Layer 5 of a small transformer language model trained on English Wikipedia (11 layers, counted from 0, width 128). Numbers have three digits each and are written without spaces.
Take only the direct path to the model's output, skipping the later layers: a vector added to the residual stream pushes a token's score in proportion to its dot product with that token's output vector.

Output vectors of the tokens that the questions are about. A number n stands for (n - 500) times 0.0036.
" by": 486327481472435478364388446409609524656552460443568504500444473612468457492400544427434453461420496575588612518512463418381623568405546410518393514480448526500507426467547659579513471593442582564528604456496542523416515560513547602517542686504360489421500665535539421492415462490515435438487540507558555516460589465391566402538447565502511403496448507526462462573614434556508543521588
"core": 427497394537487548435605255586578412512543294522666633552666497500470631500417679485506489469500568493513131429382406549525594395551452399462411593536605382607425433435777471617178378414516690457475545375326619610515467353315558507573280595537432493565570675445351522491454639614396422607668567511631444503398752509537730635343328428447733341614703568613506426313503356397459693485461
"an": 437542479527397590631501341585445481550523520519462533498498552372622386479610544588439538506412576620688498469509423574550402428563535588392584398509341535488564432479359557433497490471508599444564378379497635485399410422560436598589335598558340454325467414453442545403568589596518447678479438411678565522557561434576448468603479498541578513500598655399546464586299586603579323446372
"Professional": 518583467366431466579499265440532348457525367481336570573734451464300538529568448528483474493682459497496312185493402557772450382552366386420290518484575410534428633535589556861293682737475537472428599449321544565559466632545496251778311456729523354508683675502354497380516685577365486642737411449403583460562591311549584536252522477442848746428543570653516475318273567511572516339545
" y": 505513460421455527569547519539592504437535521494421529529448500473439633461448370562493481582440543451501586448555554453469553547566525408523508466512445522572456624468563528478388409503612487520417630359553506385511510424509608531536526506577551465492450527615555527503444501510415545507458530434420415484543486583461467544396481461529613456475585507540465505474476453548420444496465
"ori": 600618595535452522674401382584440544308642559550465472619389496459595573414528455496491516437567621564575348471681765533529439463629580288431439547543533501455531388470493487408237555585451442492450474516357488469360396688469484314529554530336443371486479483486504482615480636554417380512606483450503380439395677413536515478579504509451417703605636302466543454461473603641421599538625
"dot": 533380570275580607515351431285530335586585488619426523395277436508450733353523627539435512575613415495436287437700474623541596244567515350532563610616339625519531507510585531558069396574446616629488666415252599461534581337544529491555473655352501439492392507561370621414251675650451418533540721473444535348512449564387536599364670500564743471553689526610413479498506484455515585495536
"ological": 484371521463597601537523385472552392464621385430400418527620443512659417535550446571383453506508511562405365555754534704548408462506409568683509508570479562592544402614733368362229580514592347627468534581314588553466617618588408532487390624303530486518384400523501386511568604544492403652671556472419467342440620447485304535455350594439595548506757443577484360518428427405483517407525
"ricane": 360602555423501719739434434332544683486436549421480468518483482478449555554612338474562453554486395679499271506419535473699384366609533324553489431659531542584502526419664333596194492492444417613325656707429558407406566299500342519658538479402521503726472467492302645498601699521387574553580754529481415385571658339456318603298408423602723392619747583579315418325471489353282621479693
" 1970s": 441520420393350585562521496517549497476448505461311495409348557379395566494598442516386403609631497569434268440516474544677616370472419419564597565487489569490510569575522411641313552497651584611525694432355482575609360375454467510717341598394558345549512497423445526551602546485339545468560566515445483460461614467447691650472419507399789440455717537638465466357443573547442566414522
" and": 551578466546612401338415566497461510501427437433569580532517587576482371410421443402466527397335377397560699592464604511586400492617609591555520387568448514401391419329480535404534443533451525550586443424544559606454503598459609592463575653607549581514489518555560503499473409456450538471504452459589617535554643449601571456551414474324470429492301451421527641425656480458647409423498
" Olympic": 402470505474398483562590361559565458660542608486387575534632546336325507472634453507476411569443377490529304390558632584557589408627538368452546551632410554521562475597578493609431542477472430523393452444342448622604467549458361368464445561572507426666441516438507630497549542572455470477539581525430430548494521484398452572492423369571536562529648480478521458499434465561564454578429
"ll": 428472610683486624520548473339571576452574477534259385440520644474481433498677535666446495487455591524591168254349334422550462455651574657551321475386486542553450691531498487416225498614415417488412482363482549561415647492541485510491485551509470511405380393488628531562423551639699550634567373488714389435517490594519562603492506540602721528412688400659504489526334364268572437434544
" as": 591443464415466354434492543498557469570570521436479607517449548502551437471468392486501444575510401522558627539659553476368518548487543551543376516427459470426513418446501491436572486590336515490591487406523464495351506554428421646669514606519419458551520557540646473480455440490488543382416605522519544537493636521446579370482531550442567436508438457434609540553576490472626468418468
"ee": 565397445503400550461477339598435554493496645536547410547388443534378636350528431444660512342400466484553490336633421574506469332622574406533514460533528505485634304495571611346413441534617628439416517591566443493505555414425512498620397652491337436440611549551441619591450643608306508560611527398561391576596513528629574440614477471468539486599652521387576347473472567448535401491487
"a": 613572495668531575560623448523387510536621478562549460572607568387562412483431521488559575416512465533548391578469510557462439563598514410461473394486471539487496451445443659424469475425459466408616403409463633473417436496514420593599290591675325458359436492572517547428373566490471618596478518500488553568492423484537463382581430417638413510378682487496510482529430510610553380505522
" others": 423431564429306556459455367480551512368596522384308436558540336501484495453656470489366419560712483502690456556625396580435450589442589423441361495573476689576685390471645293691343582598621617635458581505358550452558508438544426562579392371529580311576726513340258531559489502343414350415582573447393530622596562639543514531398761472619580507324598435632449552472335490538320428552703
"mp": 459392290647517727521621464292525417443553607561413410326631477447240465432623556701478494486553475418396223558604470595513500357629408547541578514395519525559562604438412441692121440513394442640406434564362463582406573506551539503508399525472661424484480448557688626502536626561523459512516606369630510455378475452409491527251615460632569549544680647419491488504332537485534461691629
"ith": 550480555276431563496435344411552559487647443570352437495621547439617536501449495528526516318416677558531445568495437607540531381401498533564337477454549584606377588604537531545294419571545643479348526413366436660369599487541448680557358518559609368506458564614340567482526630493325309601612555486564517439541490672337562725511388469361520514569530522553534327614224557513535637374496
" Succeeded": 349388519463412472573356222272580476487672597440345508652466439220492547552508484475472422631587474569539023447430422505506457502531502447505489626540435592581586474652545434577140616422620565719377524644542412641533614522384552447752438555379684482548487442485467792552463616515565391542550566349633464466313671569398432539513657421365653620643418610518391425297393473649330653561564
" selection": 552429550438440526487480394413542593458566403460477512646544461469451485459521604415540412520396460467433475320512431494525503509521550520556427552572531349618571464473520463711298450576444540536601571495460448507551510464534411434449472582492490430500555505461481534521587528558553456470708402533555439445527486537449392568471456526446709602551613561506471411468460607444562526447496
"my": 545349476599381562534550453402522428424432249451534559450560583417438468292637562570528524475691511459488383403629449315399618368468419474597497543382520569546500389554486566675443358460370386445545459311419429540569407633578527523529470703548678410490672689616482714593464662522454497653579424469513386365343539659482457491497592404437614579654576565547522590612300536397440395467470
" called": 410512528477532472391536425511492339414460508533531484594494423537559529583354452635625433682473485430498454536644549487385464482578537381573369445413492563546567538482451430583296467612356492454432535569531511606483463456582412434595577665450446481407564568612609572422528493485368527580593700438520403565504446506449520468393473478498612483480593584483513525316527351531541545539496
" albums": 358470487452304444493456360636578478405658358485380521594423523495390478592504634481399404553674389483341372437582450461616459463507439552501275557428546453586544409436710351564288599507657489469458573378229444526593416573491446431673410520429634397406446619630422536555491593499485624490581511630518445444507598504684490673346522409544780553515705520710416523474558640420504406477589
"sburg": 276683516436400499503580352298522519399466533542472297581453315591447547545564364448426487580613325415466284599398416471726496336483534492650452428665412411593711351543538598617386455415637507705514503323467395530560468480551598558781532545257505400569458568452280653649600657483426484623453818471356487423429393525524521681478507417672711634482862385511415367398528577486528489459374
"awa": 399453687409487519560417507321501474381627533588488556576497454421511513529502492554532495543447538652694284447498559468380471528517575398412523537606511373544616267425429612487223611336475482393460618326415630544406613387462676441664367595580330544431552542437450571429666621673334547478578689527485434384513484422540561535715420427573553510579720361573500503448406563365583466511439
"cer": 755473556493511502534503480554543519438633460595398471562514493456544584379607515421490483455742525620341238437517439396542475419628415529392550459449568471575501535388675257540109515658566498389490465458545485373480574576506528586570633581514536447473471551392360553572427619324493251744569626661448363518295549420426507441480478591397512402544752580610456473435452518472528522589535
"mond": 283379356633434546428342398293621346423312552578453466427588425541528570377415496555437525561494627591402347381834488529463535387543329530676297550472373483502517594608514538689423477523309457592490495366478459474475666574544617585574460523369505364477543484436480567522610696660375585672680580629550367525632597551426317518512525434626611387756662463661342398441459528499302544505488
"'": 539341490467459376473440471516430556545302663665461569574601592659567416418362594562573526570328313530317618523368487460400389563539582530462400424400602533578554322415471555590500379577490545518475489387594543491460484595481613432476513566460621569483467471639465571497532497350584560663386521529481541434469449435502466445604451497447538461333570489459533621668673513498639364341576
"ations": 428519639507547612497459335480400567432653379535296411494297413628536401348606435506431424450508647504594272393610629744620414585443483550473535533492490489590604284420460345452317393630721713507408665478332459414512609561419522556694415427541369367449509598624547584570628594453381623469705592528371492438463509569552342394368385442725532355519739557576483479512567594469569337436519

Each question shows what one neuron of this layer's MLP adds at an activation of 1. A number n stands for (n - 500) times 0.0036.

n21: 463507486520508461383436463471461397451472500497433467447443437533447531526372434605664632459559516580497559531532530660458429449464583606483500466509489521605558464507434527502364518464561505526512425532419538532547497440494507524531453450459404470436551568530487466454403444614441576453487433458548606522490448572571456548523489394513517566491474519481457567569567648443509477559557
Which of these tokens does it push down most? "cer"

n77: 378527439493534358476456554500564572500540525465539561442503470492521506503535515482488553511569503487445507490533476475489442463583570441467422474480406431505529457498572579452552543462458508518476421526463566579516557546487425581551555484600511541543485453553473553508507294539487522587471482469524515512558489501468561331519514446498447558550389518454493571539602492465517471446485
Which two tokens does it push up most, strongest first? " and", " as"

n157: 471568516495470444532524467545476377505480471598504416432441448591541499529447565461440529571572446513437483451503524502503480553534453572519511391440495567500545480380470415503488497602508450534497521535434394506439450486421504534491474471469494472487425545607544425543494520540571497557540470459476460554543551569570607570503412483452558575473503521445477493536504497505558557496515
Pushed up most: " albums"

n75: 464495569500429576535479528449489450475505443476490457609536554463473503416475374443530559408426491515518492538430486528402460489575525401545458530519491495578628462547418485487441568515518475592515521482587418530362469495445466569495520474449476513535631587466487632532497618409515479457535541464548509568541465540412454601548401473647592492535434582547524376398410435553487459608527
Which three tokens does it push up most, strongest first? " Succeeded", "ricane", "sburg"

n286: 594488444409500515546576570544496469498434502447641485489467475331421487541545591532486600525616588566576445533535465446524564405435467516505476528445574463414527489589558537462435510488470365430579449433452521482469442567510474560519468553509475465498493488547432599544485381576546535495562552516533440466483567453591397439421471456498462490557598407605433458493431635582443445535457
Pushed up most: "my"

n248: 573497463503445498472474506494502524496519476490511556511475481380568484406486499625480553513453453488494482531478443433386530510583522526436474552483522492537577440576500453527456630412387530515486503489482467490569506465509563513525524533558451478396500520540412448475551782506505576469450513545483431503591390481477568458506495532517468457460551335579462557541428608497518460472581
Pushed up most: "awa"

n217: 472439493509500327411429554462511526581427424417624554365430404593475606532420494436480588524529490526533560514478480503498505558420457431432457552426538592373481443569522521497642373516527507519529506464505527471533525470450525463532518486567493625472527502452458488517648384518472538509521478488521505495601466546437496597529585481496529508522474568477405472460595498532496497515548
Pushed up most: " by"

n285: 407396529525525605452523492443530504625500481515416555484566553473494392468533431575474500506459490613492703549544427547328485498583479349637403509445459462700431458450498471494547452562472422536496513468573403531403606558485518606449608638460430414589492524405391461563452311516486408452500653538484461490468414422506532547488510461578543417441515554414534458628551512545468571548523
Which two tokens does it push up most, strongest first? " by", " as"

n216: 501476503486492555523475522475445551477505531520559567418448521558483488441558490514489476486477514427516332455484521623536440495500477500443441466462489442595542461449473566464450399525461514403507552502562489515492489501479483509580523454530460539445611475541434521537392372487528470459611514492617515485503539561555406452554623538597422564593480503459576569607559441468570612454489
Which of these tokens does it push down most? " 1970s"

n29: 566526527470421542444490549487484435459486529494471464567479441478388429465514523554549570500566610579448426581545539469540513497448573444566553485542618474443422505607495449479432481536448420594457504446480560585468561529474471511448541526545488549466508509462507584472519321421473514543603547498550437473513475445477502593443506431399460541544482540446509417579508553451418531483483
Which two tokens does it push up most, strongest first? "ith", "mp"

n50: 483520458544517516548593486499512480352497456468453439564480470477617516598444545550457432446437541480521451460460552505477497485408398581503535541494542433535432442550573528503526457540443486506461550582489500468399571457439512590505514475535505533555451525539467472516476408403450571534502470433405524515556446514563609442523621538473424423550469514459503554503492600450449478585587
Pushed up most: "ations"

n104: 452566507498489436434509549571424496484583426436440521479481531469488504602460560503446492532560546412556480538465579467409570582521453519537460554448463435443389519438442472490519489595491558551549410594544510469481445535450485564506497472545500546450494469564475513501472378484523488444450556567544550554539563448500500424521514481430500491499531510501469491513520465537500542525452
Which three tokens does it push up most, strongest first? " as", " and", " by"

n208: 411536627529512565436500494510495503490508531480511464441469436539509469389397620464576546508577483568470472543564484453503584432454482463521434522494527513498564479466475507485616548496368522473531579409534532444495571522485491504460523463628552467407552471561527541428512503367535550492559479514514489563518448517549403447456457483598558562471448500446432387563429530492505543578551
Which of these tokens does it push down most? " 1970s"

n62: 465503500460479491536554492564498498570601449492476417454450489492552534466461486489591505468504486448459512519584558594418522449431427493559489557584522599380520503586488628444511524455543491453445527488417500549557464538524494543492517511399580519549377470366557484480526520470478443572510514483504505509483519412505473429436453541505498483483471594431509482472629497525535590488500
Pushed up most: "ological"

n3: 428592539547436685465451525500524548416492475597506549367519438562390556506455584494452583383532527526527567457475457555500381535521527413548532519510533485487603572490519514621440474579439488484488453328343475465595418504607498423595541420583415460549465519630524587523520739582425433396521502377542448513520516550617465431472522476572384530387613521480549451438504465506468549432490
Which of these tokens does it push down most? " as"

n161: 573482533558365517515492437575489507534536459537475495539492531492419514565586417525515537553495463495551557532452471545542456551509457615459368485546438492509505516510454426547390489549469539553521535523498461523486569461426366483406554520591492487568625485424540369514510522497642424559543534586398460589508464488488389495495507495462553551452402507613488468463367563479464454546486
Which two tokens does it push up most, strongest first? " others", "Professional"

n305: 521435504512455389447534452456548470578469544483499456476387596490550497466531463554485531525415500537510490505514362473492538394472524535472511440560557440554596508518547567506564494475511515525463426493520485599546563507459496461394511466559409478503510563495433551546478412474455474471517478599447542510545486600612466481471486489450520517501460494523509482587533442513477453581601
Pushed up most: "ee"

n164: 491426443475469430533506493467598590491547432427488465529415462479413584511504448408579407538429426415569626478511565457457493522502526492519491465538611371530466502442546466518486464508524533477426502643455486521664542516478490457514530391554536545532497458491558488509434497421536492472480400458535618495548553460510411669415426520511559517555475594452559397479456605484561566476483
Pushed up most: " selection"

n251: 521481476525450421435460484558473552563504587544507508544496461604544512440476521529503478568542460432485461536591436435457495474548451496430444500414509575516565530545421536472498530538425544508438515463480470563453527540515531517632544595495499545423490451532526534478562524390469577445548532506565463527584367521497549477433548478477520526442480440492390552533518513475450484500484
Pushed up most: " called"

n83: 529492526489476347437524521510481522510461602510462522475532485586595536402366494538482525452479432509499550544545434517414455543485529471497518428430506488618531574519459567513427523599438579538443491500521529475389546477551461465605552593537471574403466549497463476461516434464458584536475603482538511533475469473477524390443510537416619530491387497509518571462467455481540542563475
Pushed up most: " called"

n118: 517458554570483578440443467499412516432467425497571527456478447502469463542529588466520464516464430468537568549480514508580423589495448594481490458420562522587640510424520471563482558541475462475521504532529492490402416515561553486409539493381441519467498515495500622605521494512509522422458448562488490488454507430425580548579463486520505526571505566419566546443448449545523459466622
Pushed up most: "'"

n39: 439582455483577581470469516515420576476600566521502493495542581518643523489549360423482433525483401636477571463460659450423489436530512533453477436470484495574521531533509463594427445541506397480540421633519370414417528516534526554491476566481419427555521536528486482553517507497457530522558532603514475507475487417400580475495321456555428534509493570516474515394488562500454521519407
Which three tokens does it push up most, strongest first? "ricane", "cer", "ori"

n177: 614457522521532504461415613516480455506539366473467632489529537510442472453454469484617506438412434565472498616635645525562465545485556546523498429426427458475572390547479611541480432381561465434511575543546561455513505516524449476494433465412545492542530464463484470374535490590473583538582551476485500606503520538491517484432395546532511497371524506494517479435437555449500415463566
Which of these tokens does it push down most? " Succeeded"

n301: 501455447493555420442514521562445518592471517425452637492529519604408473509538558503595522536475476462462579481611591576564448443533583456468460657453464370541536588463484450440616452530536529416507449445573540474465591527542445484497436498464452485570487443460574565446455391519530494473474526511618536519445574530508454487517472483519448541409478472472517468498424433482549500440500
Pushed up most: " as"

n133: 530417477489592490556506477597538540504451623497604487538424511410495506502347506505475527552524491538452622559532467467521456567471497543457481443486457534609509561532553578557507491513548494478518536553419553491368545451529502534472479467534556496515391467586464403533506340545505481532502461497457481552500505580584426562429442491557490449437456585500454536482454476535352423442502
Which two tokens does it push up most, strongest first? " y", "'"

n246: 528468536435414508523542522479489447544439363486494465514546537510476490538488510522581477437495447424519526422519517546537476533441487508526481482575479438514430486490548434538502550535464432550567512614505559521656508493474391483350504507456584441578480508478574406453482314552554449567411502474492562538513573456593437541553484498478447506525467550552488441469564561655536524523525
Which of these tokens does it push down most? "awa"

n311: 442547510560403469574447552508494537391432466583511613580585456583480539552560399502437536469402377567444482557522518559445532557492390564462525589440550541456496599414529487450521500586481557580525512610504467548504653517423383490540545488510449502508476445519427411573568412461379487536517418516516520496483569407592454507414509411446453390537490539412555530466417441537487584496570
Which of these tokens does it push down most? "dot"

n189: 482474428558509518433550478587467450516398584500504508531506496395442465465518497345516604524424493400547451489436571520567482506482552458440429502472474554500531535521485426542418542483492472488505515468523543584555520567500411448523412498589550487545497512480496506464541260493500541533505528447491536540511487568522464556575520496525494403515488532445546552544565494497497615552513
Which two tokens does it push up most, strongest first? " Olympic", " and"

n33: 542499500530527500470466544447560498492610433487459447604484431386532500464571466575488566570510540516514511469386556501427569405581525525496473585457464512531574432444447549449449500530562491486510499576524535571511455501427576507531411473474488514392550580411450479493418538561510490414497549449601557490489519475456460554555532499520517431433515502414512487485504479457448553518499
Which two tokens does it push up most, strongest first? " Succeeded", "awa"

n6: 513605500432543593562479470537473424552459446555559507533485529508538542451596551446560585524449509456538490434433445520444461412495509402455552502440468473439500540512451575472562460545460526452497480456550473444498445426554606552575526455500494483425445483430449406538536578507522432497599449558475538499517541497591585489463551575542391458532550453521433580452493553476444508475527
Pushed up most: "an"

n250: 482509548463464583488442488520469378610539378459514509553451486455511506548493510452577561464403567506494550575527533409537490577457416459480546609511576561464449409460515482443554474486416417455526530519545580465503452455481574507477491592410494459437542503604535487533506477482521506352508442525434457560478553540495541505572532445535543460553523432527448492531470516513388588461553
Pushed up most: " by"

n185: 554515558484510483476532513518594435508560493482447574498568533464507553678480529481460510515499494503503378469393510539522444503526494518528536525501418586412505468368433516436379555475486536413545520513434513530477507587548496515498513460524463483484481443479504532515481394512440504503557458476522430465514540469451530526517519417390581564563464537561497607495452422606472480555589
Which two tokens does it push up most, strongest first? " Succeeded", "Professional"

n4: 499519467545589496386417542525531581501476472497492482367518476505497559502406534572370500519489416498520444515511436479532445464549500530596522428534552457582461531502463557544640469458444511544486524563585529445534559403493514549486432467547511470559439448527491660408492512548424487532517493580513409535502560473484590567410453551479534434508427474470516516435547455477599537405587
Which of these tokens does it push down most? "ori"

n136: 474499385522471511389459446544577525474592458587479493610499486490544479481550471527479472505453500540449443492539508445432453576619454591571552464514472509492480397489449478534463519523511482449511564563479404491562468572461434514549384495500506499487526468553497560423429610487504480526543518377509481603572647519535524495503506496511558508421519471457515460597531540452453454476520
Pushed up most: " albums"

n203: 560407499399492514655498462424432495446503527438508533630438550528492458452454462616452492391573531502495494486498566498588443564402519459512502449512493420515398553495460536544557448491517500537532463602521610475507516514524556448549519461540523421493515442514470480480397528534530456469449467620500554444416519503551570478473627554550573586555432576414492576541455510443490440543389
Pushed up most: "Professional"

n270: 516498351454370509633591482532534455559412595541645505401547455369509449535540505554462498451500513541405551473573455417601528422584512457565535552591517498494416520353523470522500438492517474471554429459417538569466484562582461460378557361450500503517467564573450535524486598480367403519513520489523489592493529527563464542571564505411469464537500455446546597551496434423439502538581
Which of these tokens does it push down most? "ations"

n7: 508507466556608526366472512543550527422594545505481515567497617457601566439423482524415387530407476604531580441460435475464485474556475500434548550465473543459451575495538504536425553493424569631497493520474441462509569469437546497511477470427464577533423561446484493437406503519651597613574511400507455551543422490490472488533516554386554618382462414508488540543556482427465424486519
Pushed up most: "ll"

n113: 465447524467565512532497467481515457524542437490542527455561546433526549566518488551549476494396487613542550415484463606492551502570512502418569493492461494491422443443524457346513508417570556442436565598542500476616546521588556474465468486615503488547443511456506493554485559516531476590473516502445500426518537550451456468462426443520461483579485437450609417457560553582556399403479
Which of these tokens does it push down most? " others"

n110: 543580514428517423416504455416613494482503435486508532500518516457453456432562543514466385640564416494499528521515525538502536495500456456446440520519468577534527497532481532554453465517497423598563504418362471549518503530477497451515569435560446515422461470473504497455497555528566508446584492526500578556401525557497467587494582449651525479473507623536494508527467473481463398464580
Which of these tokens does it push down most? "ee"

n166: 542525548475524456520482501530511456496503559504494471439441499599459501476423467493537515496450573412555487455473536524460486478463514469507538521455643462406452485491561600565562510453556504504562496538480445477404512500536566530564555443558583489533423577394401544542509367487507443488495528513534556522542447398552487458564561544449394539479528497495474576394578540514458403524554
Which two tokens does it push up most, strongest first? " and", "'"